Layer 7 of a small transformer language model trained on English Wikipedia (17 layers, counted from 0, width 96).
A neuron's activation on a vector x is GELU(weights . x + bias), where the dot is the dot product.

Input weights of the MLP neurons that the questions are about. A number n stands for (n - 128) times 0.0049.
n25 (bias -0.006): 96, 145, 105, 131, 129, 103, 80, 88, 167, 102, 78, 167, 172, 107, 32, 108, 138, 201, 53, 85, 155, 170, 71, 104, 133, 128, 139, 104, 138, 109, 133, 204, 153, 114, 140, 144, 37, 81, 124, 144, 137, 176, 130, 107, 174, 140, 129, 108, 174, 155, 116, 104, 120, 139, 120, 149, 141, 75, 85, 155, 79, 140, 156, 127, 183, 126, 184, 200, 100, 198, 188, 85, 113, 117, 124, 89, 140, 121, 167, 85, 102, 116, 92, 146, 82, 184, 155, 101, 80, 177, 184, 156, 124, 60, 173, 150
n46 (bias -0.020): 105, 151, 144, 83, 136, 100, 137, 63, 150, 107, 186, 135, 182, 20, 105, 115, 67, 114, 121, 162, 204, 194, 142, 154, 129, 188, 163, 59, 149, 38, 204, 99, 206, 174, 104, 189, 144, 77, 97, 104, 97, 76, 144, 134, 128, 120, 131, 169, 126, 163, 97, 202, 178, 144, 152, 85, 138, 136, 137, 154, 125, 158, 56, 81, 88, 113, 133, 105, 109, 96, 97, 180, 106, 113, 200, 163, 107, 113, 99, 167, 98, 111, 112, 183, 106, 152, 144, 160, 135, 119, 124, 127, 80, 119, 148, 82
n71 (bias -0.017): 160, 79, 110, 175, 138, 181, 98, 144, 186, 59, 164, 133, 50, 153, 148, 107, 82, 95, 113, 112, 124, 137, 184, 96, 97, 95, 160, 164, 106, 118, 192, 122, 194, 140, 142, 130, 109, 121, 100, 57, 150, 141, 73, 188, 44, 115, 106, 157, 150, 171, 86, 126, 162, 148, 108, 129, 100, 54, 120, 140, 118, 87, 99, 84, 26, 47, 122, 136, 98, 202, 133, 122, 130, 105, 84, 190, 192, 169, 94, 168, 145, 141, 119, 115, 175, 105, 145, 185, 156, 164, 168, 134, 147, 109, 208, 114
n75 (bias -0.036): 171, 213, 125, 180, 107, 99, 66, 156, 128, 94, 142, 100, 185, 100, 110, 194, 167, 124, 86, 113, 98, 105, 166, 69, 131, 115, 64, 66, 72, 120, 101, 124, 195, 201, 204, 123, 115, 171, 94, 136, 214, 86, 113, 22, 141, 135, 156, 175, 124, 53, 94, 152, 162, 142, 56, 106, 151, 114, 102, 132, 87, 135, 30, 39, 197, 155, 125, 177, 154, 125, 106, 171, 102, 153, 176, 195, 99, 37, 79, 141, 110, 113, 113, 108, 137, 155, 224, 185, 102, 127, 136, 125, 233, 108, 146, 98
n90 (bias -0.025): 209, 123, 150, 142, 140, 182, 141, 160, 105, 62, 154, 63, 123, 132, 92, 122, 142, 185, 79, 113, 107, 75, 146, 136, 126, 142, 107, 134, 128, 185, 122, 127, 126, 180, 176, 148, 83, 93, 148, 156, 129, 160, 147, 165, 84, 112, 90, 157, 88, 97, 134, 146, 100, 114, 124, 116, 91, 89, 102, 89, 140, 133, 112, 145, 120, 78, 151, 114, 113, 78, 151, 85, 141, 143, 164, 133, 154, 63, 134, 99, 166, 60, 145, 198, 162, 107, 126, 122, 151, 123, 159, 130, 159, 130, 107, 146
n135 (bias -0.008): 11, 104, 124, 150, 100, 153, 94, 93, 57, 65, 90, 127, 112, 185, 144, 118, 113, 139, 178, 126, 192, 130, 123, 153, 139, 132, 64, 79, 150, 77, 153, 122, 153, 173, 121, 173, 202, 160, 183, 136, 91, 152, 186, 13, 127, 107, 127, 169, 123, 92, 84, 132, 169, 125, 105, 197, 158, 65, 93, 140, 127, 138, 158, 126, 143, 146, 93, 95, 105, 158, 191, 122, 133, 122, 197, 96, 173, 65, 124, 82, 129, 207, 46, 157, 113, 136, 149, 145, 103, 168, 146, 60, 150, 149, 146, 168
n238 (bias -0.034): 207, 70, 188, 124, 131, 111, 159, 132, 152, 70, 166, 144, 115, 111, 219, 161, 102, 88, 104, 136, 166, 143, 104, 90, 124, 98, 84, 111, 87, 142, 99, 129, 161, 126, 139, 190, 155, 103, 182, 103, 115, 188, 157, 123, 145, 143, 68, 156, 84, 111, 76, 152, 101, 79, 157, 133, 162, 125, 153, 59, 109, 131, 119, 116, 160, 68, 115, 98, 144, 135, 154, 142, 101, 165, 180, 151, 138, 61, 98, 170, 107, 191, 153, 131, 79, 87, 171, 130, 145, 133, 125, 110, 152, 108, 122, 120
n264 (bias -0.023): 178, 150, 115, 133, 85, 223, 133, 101, 110, 85, 154, 146, 163, 103, 116, 107, 167, 141, 73, 113, 168, 154, 92, 122, 135, 95, 70, 100, 96, 55, 172, 162, 159, 117, 71, 127, 75, 126, 140, 215, 40, 178, 95, 62, 178, 139, 138, 80, 179, 116, 181, 97, 171, 89, 55, 151, 82, 138, 124, 170, 88, 109, 148, 138, 78, 170, 144, 208, 111, 144, 148, 115, 148, 184, 149, 38, 149, 69, 137, 206, 127, 199, 64, 166, 79, 151, 162, 138, 132, 139, 164, 80, 118, 167, 97, 140
n283 (bias -0.018): 134, 159, 101, 89, 70, 125, 143, 116, 110, 127, 148, 146, 129, 110, 149, 123, 144, 129, 127, 97, 140, 138, 125, 137, 102, 114, 120, 110, 128, 150, 149, 115, 166, 114, 147, 143, 143, 105, 103, 154, 142, 163, 134, 162, 102, 132, 100, 191, 94, 158, 108, 93, 135, 145, 109, 125, 131, 127, 146, 149, 77, 71, 140, 128, 113, 172, 142, 129, 87, 127, 143, 112, 173, 106, 149, 85, 135, 118, 127, 144, 124, 170, 137, 76, 147, 126, 125, 124, 139, 143, 120, 134, 108, 168, 128, 147
n336 (bias -0.012): 179, 127, 98, 48, 139, 180, 77, 135, 114, 75, 116, 146, 151, 134, 161, 171, 132, 152, 184, 37, 112, 207, 98, 118, 70, 163, 98, 151, 136, 170, 89, 155, 116, 47, 84, 125, 133, 107, 140, 140, 144, 155, 111, 128, 144, 83, 188, 128, 119, 153, 144, 131, 131, 104, 95, 107, 107, 134, 227, 177, 129, 91, 186, 135, 181, 136, 111, 171, 93, 94, 130, 172, 185, 125, 102, 130, 160, 57, 165, 131, 74, 131, 102, 84, 152, 103, 142, 126, 131, 44, 98, 155, 173, 126, 101, 170
n339 (bias -0.025): 114, 162, 154, 147, 146, 119, 88, 113, 124, 167, 161, 177, 165, 154, 66, 149, 138, 163, 88, 94, 129, 103, 148, 108, 84, 99, 140, 203, 154, 136, 152, 249, 112, 98, 128, 111, 135, 137, 107, 115, 144, 108, 95, 136, 84, 34, 112, 134, 97, 85, 90, 180, 151, 19, 221, 88, 101, 71, 147, 172, 109, 145, 128, 123, 107, 177, 192, 67, 107, 130, 141, 14, 82, 232, 66, 143, 146, 115, 159, 110, 101, 127, 163, 198, 167, 88, 108, 171, 123, 172, 48, 91, 142, 179, 161, 138
n361 (bias 0.000): 109, 89, 132, 116, 77, 112, 89, 131, 98, 69, 115, 135, 134, 154, 141, 89, 86, 144, 138, 198, 85, 104, 211, 217, 144, 190, 147, 128, 69, 144, 138, 159, 144, 120, 124, 193, 139, 76, 105, 86, 60, 140, 165, 151, 106, 128, 76, 101, 165, 92, 124, 119, 203, 65, 120, 152, 233, 169, 137, 94, 58, 125, 56, 67, 136, 60, 113, 210, 83, 103, 175, 147, 140, 98, 176, 156, 174, 84, 129, 173, 145, 11, 141, 169, 41, 163, 138, 98, 116, 157, 154, 146, 210, 176, 138, 132
n365 (bias -0.024): 173, 124, 158, 195, 68, 159, 126, 61, 96, 48, 93, 64, 116, 147, 145, 112, 134, 113, 77, 208, 131, 174, 122, 63, 104, 148, 113, 57, 113, 142, 108, 20, 83, 83, 117, 153, 172, 138, 141, 145, 122, 161, 138, 66, 81, 154, 73, 147, 150, 133, 108, 157, 193, 157, 129, 107, 109, 86, 79, 124, 96, 165, 199, 143, 52, 145, 82, 165, 202, 161, 137, 119, 172, 194, 94, 170, 172, 76, 128, 119, 151, 113, 91, 156, 139, 163, 60, 182, 200, 200, 105, 190, 99, 105, 134, 171
n398 (bias -0.028): 154, 118, 140, 130, 75, 89, 84, 164, 134, 99, 135, 117, 121, 105, 114, 177, 93, 179, 66, 165, 97, 171, 85, 87, 101, 75, 135, 117, 152, 129, 94, 150, 140, 174, 95, 127, 148, 64, 52, 145, 213, 160, 179, 164, 128, 50, 169, 135, 158, 95, 129, 60, 60, 127, 66, 107, 146, 188, 97, 124, 135, 170, 156, 128, 143, 222, 127, 138, 119, 68, 204, 60, 86, 126, 177, 89, 171, 77, 85, 85, 132, 127, 200, 110, 151, 87, 91, 136, 110, 177, 106, 171, 197, 212, 168, 177
n441 (bias -0.003): 157, 171, 125, 192, 127, 67, 109, 94, 170, 98, 120, 119, 124, 82, 159, 118, 111, 107, 101, 125, 108, 108, 137, 88, 117, 113, 120, 136, 107, 150, 147, 105, 137, 167, 115, 145, 118, 152, 149, 60, 112, 118, 166, 105, 93, 133, 93, 109, 138, 175, 87, 191, 177, 112, 176, 89, 136, 107, 126, 152, 109, 154, 158, 141, 161, 138, 105, 103, 135, 130, 97, 116, 137, 113, 123, 145, 133, 113, 156, 144, 62, 153, 108, 187, 173, 195, 139, 83, 144, 168, 92, 120, 144, 136, 144, 106
n443 (bias -0.020): 76, 180, 114, 100, 149, 132, 187, 153, 118, 70, 163, 136, 242, 104, 105, 112, 138, 174, 27, 142, 43, 116, 163, 159, 102, 210, 98, 235, 85, 167, 100, 174, 232, 156, 194, 142, 128, 84, 104, 119, 93, 154, 141, 99, 72, 138, 113, 137, 98, 147, 121, 34, 176, 140, 117, 115, 137, 173, 77, 139, 137, 80, 94, 136, 190, 123, 131, 154, 194, 195, 147, 132, 127, 106, 147, 78, 144, 20, 31, 120, 68, 170, 97, 71, 107, 134, 162, 113, 131, 137, 131, 45, 189, 145, 150, 119
n452 (bias -0.036): 108, 118, 70, 62, 127, 123, 187, 65, 202, 116, 103, 115, 129, 176, 156, 177, 138, 128, 195, 68, 147, 88, 73, 124, 154, 150, 110, 173, 51, 135, 134, 92, 105, 98, 136, 82, 132, 101, 139, 129, 163, 181, 89, 201, 173, 130, 166, 158, 124, 130, 181, 127, 37, 116, 112, 139, 114, 150, 105, 151, 105, 116, 146, 167, 124, 161, 144, 140, 109, 129, 75, 157, 191, 146, 199, 149, 136, 105, 125, 160, 119, 122, 168, 133, 23, 128, 129, 148, 99, 65, 117, 103, 113, 106, 162, 113
n481 (bias -0.017): 134, 137, 140, 80, 225, 155, 145, 100, 152, 93, 126, 130, 150, 101, 86, 170, 176, 53, 170, 87, 113, 15, 103, 80, 71, 149, 96, 115, 183, 157, 95, 147, 208, 158, 70, 148, 142, 121, 141, 112, 97, 141, 203, 106, 104, 171, 168, 116, 105, 100, 103, 156, 118, 61, 146, 136, 172, 77, 135, 195, 66, 52, 139, 156, 165, 163, 77, 132, 127, 173, 174, 168, 147, 132, 110, 145, 104, 98, 77, 149, 127, 124, 49, 168, 126, 148, 129, 76, 156, 32, 166, 150, 138, 232, 119, 124
n524 (bias 0.003): 59, 160, 196, 191, 202, 119, 125, 124, 117, 114, 117, 91, 113, 86, 142, 123, 142, 99, 133, 79, 115, 124, 192, 146, 74, 73, 189, 181, 125, 151, 114, 102, 227, 98, 119, 91, 96, 137, 151, 199, 160, 128, 97, 144, 136, 136, 59, 141, 102, 158, 219, 90, 159, 134, 142, 98, 121, 121, 61, 90, 42, 100, 145, 92, 204, 197, 98, 74, 115, 66, 111, 76, 94, 138, 187, 110, 98, 116, 182, 15, 179, 116, 163, 177, 120, 173, 151, 128, 97, 163, 194, 142, 21, 193, 161, 167
n526 (bias -0.005): 134, 168, 175, 133, 134, 130, 90, 102, 159, 133, 91, 152, 104, 158, 145, 146, 105, 93, 148, 119, 97, 101, 126, 99, 86, 170, 126, 147, 115, 148, 110, 158, 120, 119, 106, 146, 185, 87, 160, 74, 95, 149, 136, 124, 113, 156, 114, 135, 129, 80, 170, 157, 124, 143, 148, 129, 129, 137, 94, 133, 117, 104, 134, 99, 80, 159, 153, 120, 98, 144, 165, 115, 153, 105, 110, 162, 111, 88, 122, 139, 131, 144, 156, 148, 143, 180, 117, 137, 157, 139, 102, 102, 73, 117, 95, 154
n564 (bias -0.003): 196, 152, 110, 116, 117, 103, 109, 119, 122, 83, 109, 93, 120, 166, 150, 126, 139, 132, 74, 34, 158, 70, 84, 121, 211, 65, 126, 135, 129, 118, 161, 190, 135, 131, 178, 126, 135, 147, 198, 123, 138, 120, 133, 123, 154, 101, 115, 92, 172, 115, 124, 136, 165, 82, 101, 195, 92, 203, 169, 141, 110, 67, 136, 127, 112, 168, 118, 87, 161, 147, 113, 162, 134, 94, 138, 178, 100, 52, 105, 118, 60, 106, 79, 104, 150, 142, 216, 108, 96, 171, 148, 134, 106, 91, 121, 174

Each question shows a token from some text and the vector x that enters the MLP there. A number n stands for (n - 128) times 0.033.

" Scott": 184, 123, 137, 130, 165, 145, 147, 149, 81, 199, 107, 103, 85, 139, 96, 125, 129, 150, 145, 143, 83, 130, 173, 132, 139, 149, 128, 136, 98, 104, 108, 161, 118, 54, 189, 113, 129, 151, 154, 69, 92, 65, 193, 95, 168, 138, 108, 137, 127, 167, 140, 171, 87, 177, 110, 136, 112, 104, 158, 189, 147, 123, 163, 137, 140, 84, 107, 146, 137, 145, 149, 62, 106, 96, 109, 61, 107, 154, 90, 145, 133, 147, 177, 131, 118, 149, 125, 138, 89, 133, 115, 158, 113, 136, 80, 92
Which neuron lights up most? n526

" ": 188, 146, 106, 137, 145, 109, 135, 156, 81, 207, 145, 118, 107, 131, 108, 139, 140, 138, 205, 159, 103, 73, 149, 160, 145, 113, 102, 129, 94, 84, 115, 119, 180, 74, 126, 73, 122, 162, 115, 120, 82, 91, 184, 119, 165, 104, 118, 136, 163, 159, 118, 205, 144, 162, 108, 138, 165, 105, 144, 173, 135, 102, 144, 154, 121, 129, 119, 149, 146, 175, 136, 72, 132, 75, 112, 53, 137, 143, 88, 85, 132, 132, 135, 122, 122, 153, 111, 105, 108, 130, 124, 163, 75, 119, 116, 96
Which neuron fires most, and how strongly? n481, at about 1.5

"ction": 148, 148, 125, 178, 168, 72, 170, 161, 103, 201, 177, 107, 91, 190, 92, 132, 105, 153, 137, 145, 126, 110, 112, 161, 162, 126, 96, 155, 156, 86, 106, 117, 127, 88, 159, 110, 144, 103, 108, 113, 117, 68, 168, 131, 152, 108, 126, 128, 124, 138, 100, 149, 139, 145, 106, 140, 167, 163, 137, 168, 144, 138, 113, 100, 113, 127, 116, 111, 120, 159, 98, 101, 132, 149, 95, 77, 112, 134, 114, 140, 160, 170, 180, 162, 159, 159, 121, 90, 87, 157, 75, 165, 70, 83, 35, 76
The three highest activations, in order: n339, n526, n441

"c": 140, 123, 124, 136, 153, 98, 202, 149, 145, 182, 159, 88, 97, 172, 63, 116, 97, 208, 145, 160, 126, 151, 157, 123, 123, 120, 137, 139, 88, 98, 114, 107, 92, 72, 142, 74, 136, 161, 155, 159, 107, 118, 135, 106, 134, 138, 112, 141, 160, 144, 109, 165, 115, 147, 87, 69, 128, 155, 169, 143, 116, 138, 188, 141, 96, 99, 88, 157, 153, 182, 130, 96, 133, 134, 109, 58, 141, 158, 72, 148, 104, 123, 191, 162, 123, 139, 147, 111, 92, 124, 94, 148, 84, 118, 102, 78
Which neuron lights up most? n365

"ed": 163, 136, 101, 133, 168, 94, 161, 206, 76, 163, 198, 111, 105, 150, 117, 117, 124, 139, 142, 180, 93, 107, 159, 158, 166, 128, 76, 76, 101, 87, 153, 130, 115, 50, 147, 94, 154, 123, 126, 114, 125, 80, 159, 90, 132, 123, 77, 174, 136, 158, 93, 168, 105, 154, 112, 132, 145, 120, 148, 159, 135, 129, 128, 121, 135, 75, 125, 158, 119, 174, 139, 146, 128, 97, 132, 125, 127, 147, 100, 129, 190, 191, 177, 132, 139, 101, 131, 95, 117, 103, 108, 131, 63, 124, 110, 69
Which neuron lights up most? n238

"ish": 160, 108, 89, 138, 170, 139, 184, 196, 97, 155, 122, 86, 90, 151, 85, 139, 122, 134, 179, 164, 117, 118, 164, 140, 167, 132, 125, 118, 90, 134, 113, 153, 181, 74, 159, 91, 131, 169, 171, 99, 129, 111, 185, 95, 158, 134, 113, 165, 132, 182, 119, 136, 101, 161, 75, 126, 125, 134, 128, 171, 146, 133, 160, 109, 152, 65, 132, 146, 116, 148, 85, 51, 90, 97, 139, 102, 108, 160, 101, 74, 128, 169, 127, 120, 131, 160, 114, 116, 68, 95, 82, 177, 89, 145, 110, 127
Which neuron fires most, and how strongly? n524, at about 1.5

"n": 176, 127, 98, 117, 146, 89, 184, 163, 77, 170, 177, 77, 103, 151, 80, 138, 93, 133, 154, 151, 124, 105, 193, 157, 150, 154, 107, 118, 76, 105, 113, 143, 143, 72, 198, 147, 138, 134, 190, 94, 103, 90, 156, 112, 139, 112, 122, 180, 146, 163, 107, 161, 120, 133, 92, 131, 146, 99, 182, 184, 175, 86, 137, 132, 132, 138, 137, 154, 111, 178, 118, 82, 116, 108, 117, 82, 119, 131, 91, 118, 155, 167, 135, 136, 137, 109, 129, 70, 92, 126, 90, 154, 86, 109, 95, 94
The two highest activations, in order: n443, n283

".": 161, 134, 132, 138, 191, 117, 183, 202, 64, 185, 165, 115, 101, 106, 112, 134, 173, 156, 184, 151, 111, 101, 152, 141, 160, 150, 91, 101, 133, 87, 132, 95, 117, 71, 173, 78, 149, 110, 129, 87, 112, 130, 144, 101, 122, 107, 108, 120, 163, 122, 86, 155, 118, 193, 128, 136, 197, 117, 173, 149, 135, 132, 149, 135, 109, 114, 107, 143, 114, 200, 151, 123, 110, 103, 89, 101, 120, 132, 97, 110, 103, 101, 128, 99, 140, 129, 127, 121, 82, 152, 88, 168, 95, 153, 65, 107
Which neuron lights up most? n481

"al": 148, 139, 117, 163, 165, 85, 159, 192, 112, 192, 151, 125, 77, 177, 67, 131, 132, 116, 142, 168, 95, 137, 129, 155, 144, 150, 91, 133, 121, 94, 98, 155, 140, 72, 199, 113, 153, 111, 100, 131, 123, 82, 177, 81, 123, 152, 85, 140, 159, 117, 102, 174, 110, 154, 98, 113, 155, 153, 113, 122, 175, 153, 117, 114, 185, 71, 104, 153, 147, 143, 74, 85, 118, 126, 139, 96, 111, 137, 118, 112, 139, 122, 175, 119, 160, 140, 159, 72, 122, 168, 86, 153, 109, 119, 90, 63
Which neuron fires most, and how strongly? n75, at about 2.4

"|": 122, 137, 139, 172, 154, 115, 120, 197, 98, 195, 162, 94, 87, 104, 118, 188, 121, 154, 165, 138, 146, 127, 138, 124, 183, 135, 132, 129, 94, 102, 144, 121, 149, 81, 137, 112, 123, 109, 150, 110, 80, 126, 140, 116, 105, 141, 122, 120, 181, 142, 122, 166, 81, 173, 107, 105, 149, 148, 159, 127, 149, 136, 181, 119, 154, 91, 89, 147, 112, 188, 168, 95, 99, 68, 101, 52, 133, 127, 83, 128, 148, 117, 162, 121, 131, 144, 150, 117, 88, 143, 90, 170, 66, 122, 66, 81
Which neuron lights up most? n526

"gg": 147, 111, 106, 146, 135, 107, 154, 220, 86, 202, 131, 118, 80, 145, 100, 140, 69, 163, 204, 153, 125, 103, 177, 180, 160, 135, 114, 136, 112, 63, 123, 143, 117, 110, 122, 59, 113, 148, 141, 131, 149, 138, 118, 69, 133, 107, 143, 139, 151, 165, 122, 172, 111, 176, 106, 114, 140, 106, 133, 179, 112, 139, 105, 134, 139, 99, 133, 175, 131, 153, 162, 112, 114, 126, 86, 53, 95, 138, 100, 158, 130, 167, 145, 105, 128, 138, 120, 37, 129, 131, 128, 133, 102, 125, 88, 124
Which neuron lights up most? n264

"y": 156, 145, 86, 120, 179, 99, 148, 181, 88, 177, 144, 49, 102, 130, 66, 131, 148, 143, 201, 123, 146, 104, 149, 120, 158, 107, 107, 137, 105, 101, 101, 138, 142, 20, 171, 96, 116, 131, 194, 124, 106, 119, 157, 95, 136, 141, 113, 161, 123, 147, 96, 153, 136, 173, 127, 156, 119, 115, 165, 152, 146, 140, 165, 139, 131, 69, 138, 150, 125, 156, 104, 108, 92, 134, 95, 78, 123, 142, 112, 92, 148, 168, 146, 173, 133, 107, 156, 136, 152, 134, 88, 157, 112, 140, 74, 58
The two highest activations, in order: n339, n90

" po": 158, 117, 98, 141, 160, 122, 150, 177, 102, 215, 142, 171, 81, 145, 121, 126, 112, 119, 150, 191, 122, 118, 162, 154, 150, 129, 91, 153, 83, 92, 68, 98, 169, 72, 91, 111, 123, 144, 135, 141, 111, 82, 155, 85, 137, 85, 148, 128, 147, 155, 112, 188, 107, 172, 126, 115, 120, 136, 135, 148, 137, 122, 158, 149, 120, 136, 116, 143, 106, 176, 125, 112, 123, 85, 90, 76, 131, 172, 75, 113, 124, 125, 194, 123, 176, 154, 137, 55, 108, 163, 128, 145, 141, 120, 44, 106
Which neuron lights up most? n441

"in": 161, 166, 128, 102, 154, 71, 194, 203, 82, 170, 162, 88, 95, 146, 103, 128, 125, 160, 155, 130, 99, 116, 162, 151, 183, 114, 130, 144, 104, 102, 97, 103, 134, 74, 214, 120, 154, 142, 164, 139, 125, 84, 142, 99, 120, 153, 84, 152, 118, 127, 118, 152, 159, 149, 127, 125, 123, 138, 192, 171, 169, 123, 141, 124, 109, 76, 83, 148, 145, 156, 111, 105, 106, 121, 123, 69, 122, 113, 124, 93, 149, 178, 177, 148, 120, 127, 113, 101, 124, 135, 66, 138, 90, 112, 53, 92
Which neuron fires most, and how strongly? n443, at about 1

"cu": 143, 158, 140, 124, 159, 105, 196, 184, 83, 180, 181, 97, 77, 127, 76, 134, 95, 132, 191, 152, 148, 122, 133, 169, 126, 116, 113, 98, 125, 92, 61, 93, 116, 94, 164, 95, 162, 121, 163, 166, 111, 131, 165, 94, 123, 140, 112, 123, 154, 130, 106, 144, 97, 171, 126, 122, 96, 138, 192, 153, 177, 127, 177, 136, 136, 87, 110, 165, 123, 150, 112, 122, 133, 85, 113, 78, 151, 138, 99, 77, 135, 146, 148, 195, 135, 130, 151, 108, 138, 102, 100, 124, 104, 99, 39, 107
Which neuron lights up most? n90

"s": 181, 143, 93, 128, 169, 107, 134, 158, 73, 170, 156, 97, 87, 158, 94, 168, 100, 148, 177, 158, 119, 73, 177, 167, 157, 141, 66, 120, 124, 87, 124, 118, 132, 61, 172, 103, 166, 157, 126, 127, 110, 105, 170, 82, 132, 113, 119, 140, 165, 131, 86, 145, 102, 127, 90, 133, 150, 126, 151, 167, 154, 146, 142, 131, 114, 74, 125, 138, 120, 178, 93, 133, 108, 99, 76, 102, 127, 145, 84, 95, 159, 176, 165, 164, 130, 137, 119, 107, 138, 162, 91, 171, 80, 152, 89, 91
Which neuron lights up most? n135

" to": 144, 143, 129, 187, 161, 140, 151, 216, 71, 138, 128, 107, 83, 129, 115, 136, 127, 142, 199, 138, 110, 117, 155, 143, 149, 77, 72, 113, 94, 114, 112, 105, 177, 30, 126, 85, 154, 126, 154, 102, 112, 108, 184, 91, 147, 106, 90, 112, 160, 114, 142, 158, 112, 169, 104, 107, 168, 115, 165, 145, 122, 129, 183, 148, 116, 94, 136, 152, 124, 155, 101, 151, 149, 124, 113, 107, 105, 156, 117, 108, 137, 132, 166, 114, 143, 127, 106, 111, 124, 157, 85, 198, 103, 130, 83, 74
Which neuron lights up most? n365

" of": 126, 153, 141, 182, 134, 120, 159, 174, 78, 154, 149, 76, 120, 158, 115, 168, 114, 145, 169, 139, 109, 119, 148, 155, 107, 100, 94, 118, 121, 106, 92, 65, 153, 36, 123, 104, 158, 113, 132, 88, 141, 93, 156, 100, 143, 168, 120, 132, 154, 112, 116, 167, 109, 182, 80, 125, 155, 127, 147, 135, 143, 132, 194, 147, 183, 96, 94, 148, 118, 171, 107, 66, 150, 143, 94, 91, 122, 164, 131, 98, 146, 100, 192, 131, 117, 146, 145, 140, 80, 124, 96, 176, 108, 108, 102, 88
Which neuron fires most, and how strongly? n365, at about 2

" N": 181, 107, 135, 109, 150, 119, 114, 191, 96, 203, 129, 133, 77, 113, 99, 123, 94, 129, 144, 157, 115, 112, 168, 135, 132, 145, 126, 135, 104, 125, 107, 150, 167, 31, 160, 92, 112, 161, 149, 115, 80, 95, 169, 146, 153, 128, 114, 152, 146, 160, 166, 183, 92, 174, 104, 105, 169, 108, 149, 164, 151, 143, 177, 152, 126, 109, 104, 148, 148, 178, 114, 64, 113, 92, 114, 66, 109, 155, 93, 137, 96, 103, 146, 141, 119, 147, 169, 120, 73, 141, 105, 156, 97, 109, 92, 97
Which neuron fires most, and how strongly? n25, at about 0.31

" |": 145, 138, 112, 140, 181, 118, 135, 201, 74, 185, 159, 101, 114, 117, 97, 189, 164, 136, 159, 135, 111, 119, 169, 157, 156, 109, 94, 149, 114, 114, 145, 134, 133, 68, 112, 83, 99, 153, 157, 99, 98, 106, 155, 110, 115, 131, 135, 143, 127, 162, 91, 174, 99, 169, 121, 97, 215, 123, 126, 110, 127, 146, 178, 146, 108, 105, 82, 143, 119, 149, 148, 93, 144, 53, 109, 56, 157, 145, 114, 132, 135, 131, 145, 135, 145, 129, 134, 142, 82, 118, 123, 162, 76, 129, 59, 86
Which neuron lights up most? n481

" 23": 152, 202, 107, 157, 160, 78, 144, 175, 81, 206, 134, 100, 108, 145, 118, 173, 103, 154, 167, 139, 114, 94, 150, 132, 158, 73, 135, 128, 109, 87, 113, 142, 147, 71, 152, 84, 159, 139, 143, 147, 113, 72, 138, 75, 158, 100, 122, 152, 144, 114, 126, 170, 93, 180, 127, 125, 187, 127, 151, 147, 143, 151, 140, 144, 97, 136, 86, 148, 173, 145, 175, 122, 119, 48, 137, 48, 121, 129, 116, 113, 136, 113, 137, 108, 137, 137, 116, 124, 103, 147, 123, 149, 99, 106, 68, 82
Which neuron fires most, and how strongly? n75, at about 0.98

" and": 139, 138, 133, 174, 185, 117, 137, 174, 68, 163, 167, 82, 108, 111, 134, 149, 171, 150, 152, 130, 135, 115, 147, 135, 163, 138, 77, 131, 93, 97, 127, 148, 114, 32, 154, 80, 117, 128, 161, 109, 107, 103, 163, 109, 138, 122, 92, 113, 188, 147, 129, 130, 128, 188, 120, 133, 159, 113, 179, 154, 137, 163, 173, 129, 88, 89, 103, 130, 107, 167, 106, 141, 115, 117, 93, 81, 119, 133, 122, 97, 140, 97, 180, 104, 161, 144, 145, 108, 106, 154, 98, 184, 84, 113, 52, 103
Which neuron lights up most? n564

"op": 138, 154, 122, 102, 152, 109, 183, 161, 83, 191, 143, 113, 93, 112, 112, 116, 150, 169, 171, 131, 127, 141, 152, 167, 151, 146, 116, 133, 101, 94, 81, 111, 110, 63, 145, 91, 126, 141, 142, 149, 96, 105, 105, 152, 134, 145, 97, 112, 146, 137, 110, 173, 91, 191, 49, 89, 109, 173, 147, 123, 123, 157, 157, 136, 101, 124, 86, 167, 107, 179, 142, 90, 142, 113, 76, 84, 141, 149, 90, 131, 180, 153, 196, 171, 157, 107, 174, 109, 127, 137, 115, 134, 105, 122, 68, 72
Which neuron fires most, and how strongly? n264, at about 0.45

" Mar": 156, 102, 124, 137, 165, 106, 148, 165, 67, 159, 150, 150, 98, 148, 98, 152, 76, 143, 146, 188, 81, 105, 174, 145, 128, 163, 128, 125, 118, 114, 90, 136, 130, 71, 129, 96, 160, 162, 143, 128, 126, 90, 154, 106, 133, 180, 115, 104, 138, 156, 116, 197, 102, 200, 98, 108, 150, 103, 166, 143, 159, 131, 139, 126, 139, 91, 103, 135, 128, 173, 142, 91, 127, 93, 122, 41, 139, 148, 81, 128, 113, 128, 171, 150, 112, 163, 142, 123, 85, 110, 116, 166, 119, 133, 51, 66
Which neuron lights up most? n361

" On": 110, 139, 89, 116, 175, 112, 123, 190, 69, 155, 147, 109, 78, 151, 152, 144, 101, 146, 184, 173, 137, 124, 127, 140, 176, 89, 88, 123, 123, 88, 142, 136, 141, 62, 147, 89, 169, 110, 157, 123, 114, 111, 143, 93, 170, 138, 116, 162, 124, 112, 115, 172, 99, 214, 82, 120, 173, 135, 125, 149, 136, 146, 175, 109, 113, 96, 113, 156, 142, 196, 141, 118, 110, 86, 135, 67, 122, 115, 118, 132, 136, 100, 146, 115, 125, 111, 99, 110, 139, 181, 113, 177, 107, 98, 61, 110
Which neuron lights up most? n135

" in": 141, 158, 127, 171, 154, 106, 153, 188, 73, 165, 159, 114, 104, 160, 113, 157, 96, 149, 174, 150, 114, 111, 170, 147, 139, 111, 70, 133, 70, 109, 131, 99, 151, 51, 121, 129, 145, 109, 140, 147, 99, 85, 153, 94, 108, 125, 111, 154, 135, 109, 91, 165, 132, 170, 116, 108, 179, 144, 196, 168, 183, 98, 179, 110, 106, 95, 104, 130, 142, 195, 133, 121, 149, 100, 110, 105, 115, 138, 88, 107, 144, 123, 195, 87, 109, 141, 110, 93, 107, 145, 93, 167, 106, 100, 93, 103
Which neuron lights up most? n365

"ian": 157, 97, 98, 152, 162, 150, 162, 184, 99, 154, 143, 117, 92, 149, 83, 138, 118, 113, 134, 160, 102, 111, 132, 141, 147, 149, 118, 143, 95, 125, 80, 125, 169, 49, 191, 99, 138, 154, 152, 106, 112, 81, 190, 91, 139, 140, 85, 149, 168, 184, 143, 139, 126, 153, 92, 138, 108, 171, 167, 186, 176, 134, 145, 140, 145, 80, 113, 131, 128, 157, 84, 51, 87, 113, 162, 93, 99, 144, 91, 126, 131, 147, 139, 127, 146, 158, 128, 119, 102, 128, 69, 158, 85, 150, 69, 95
Which neuron lights up most? n443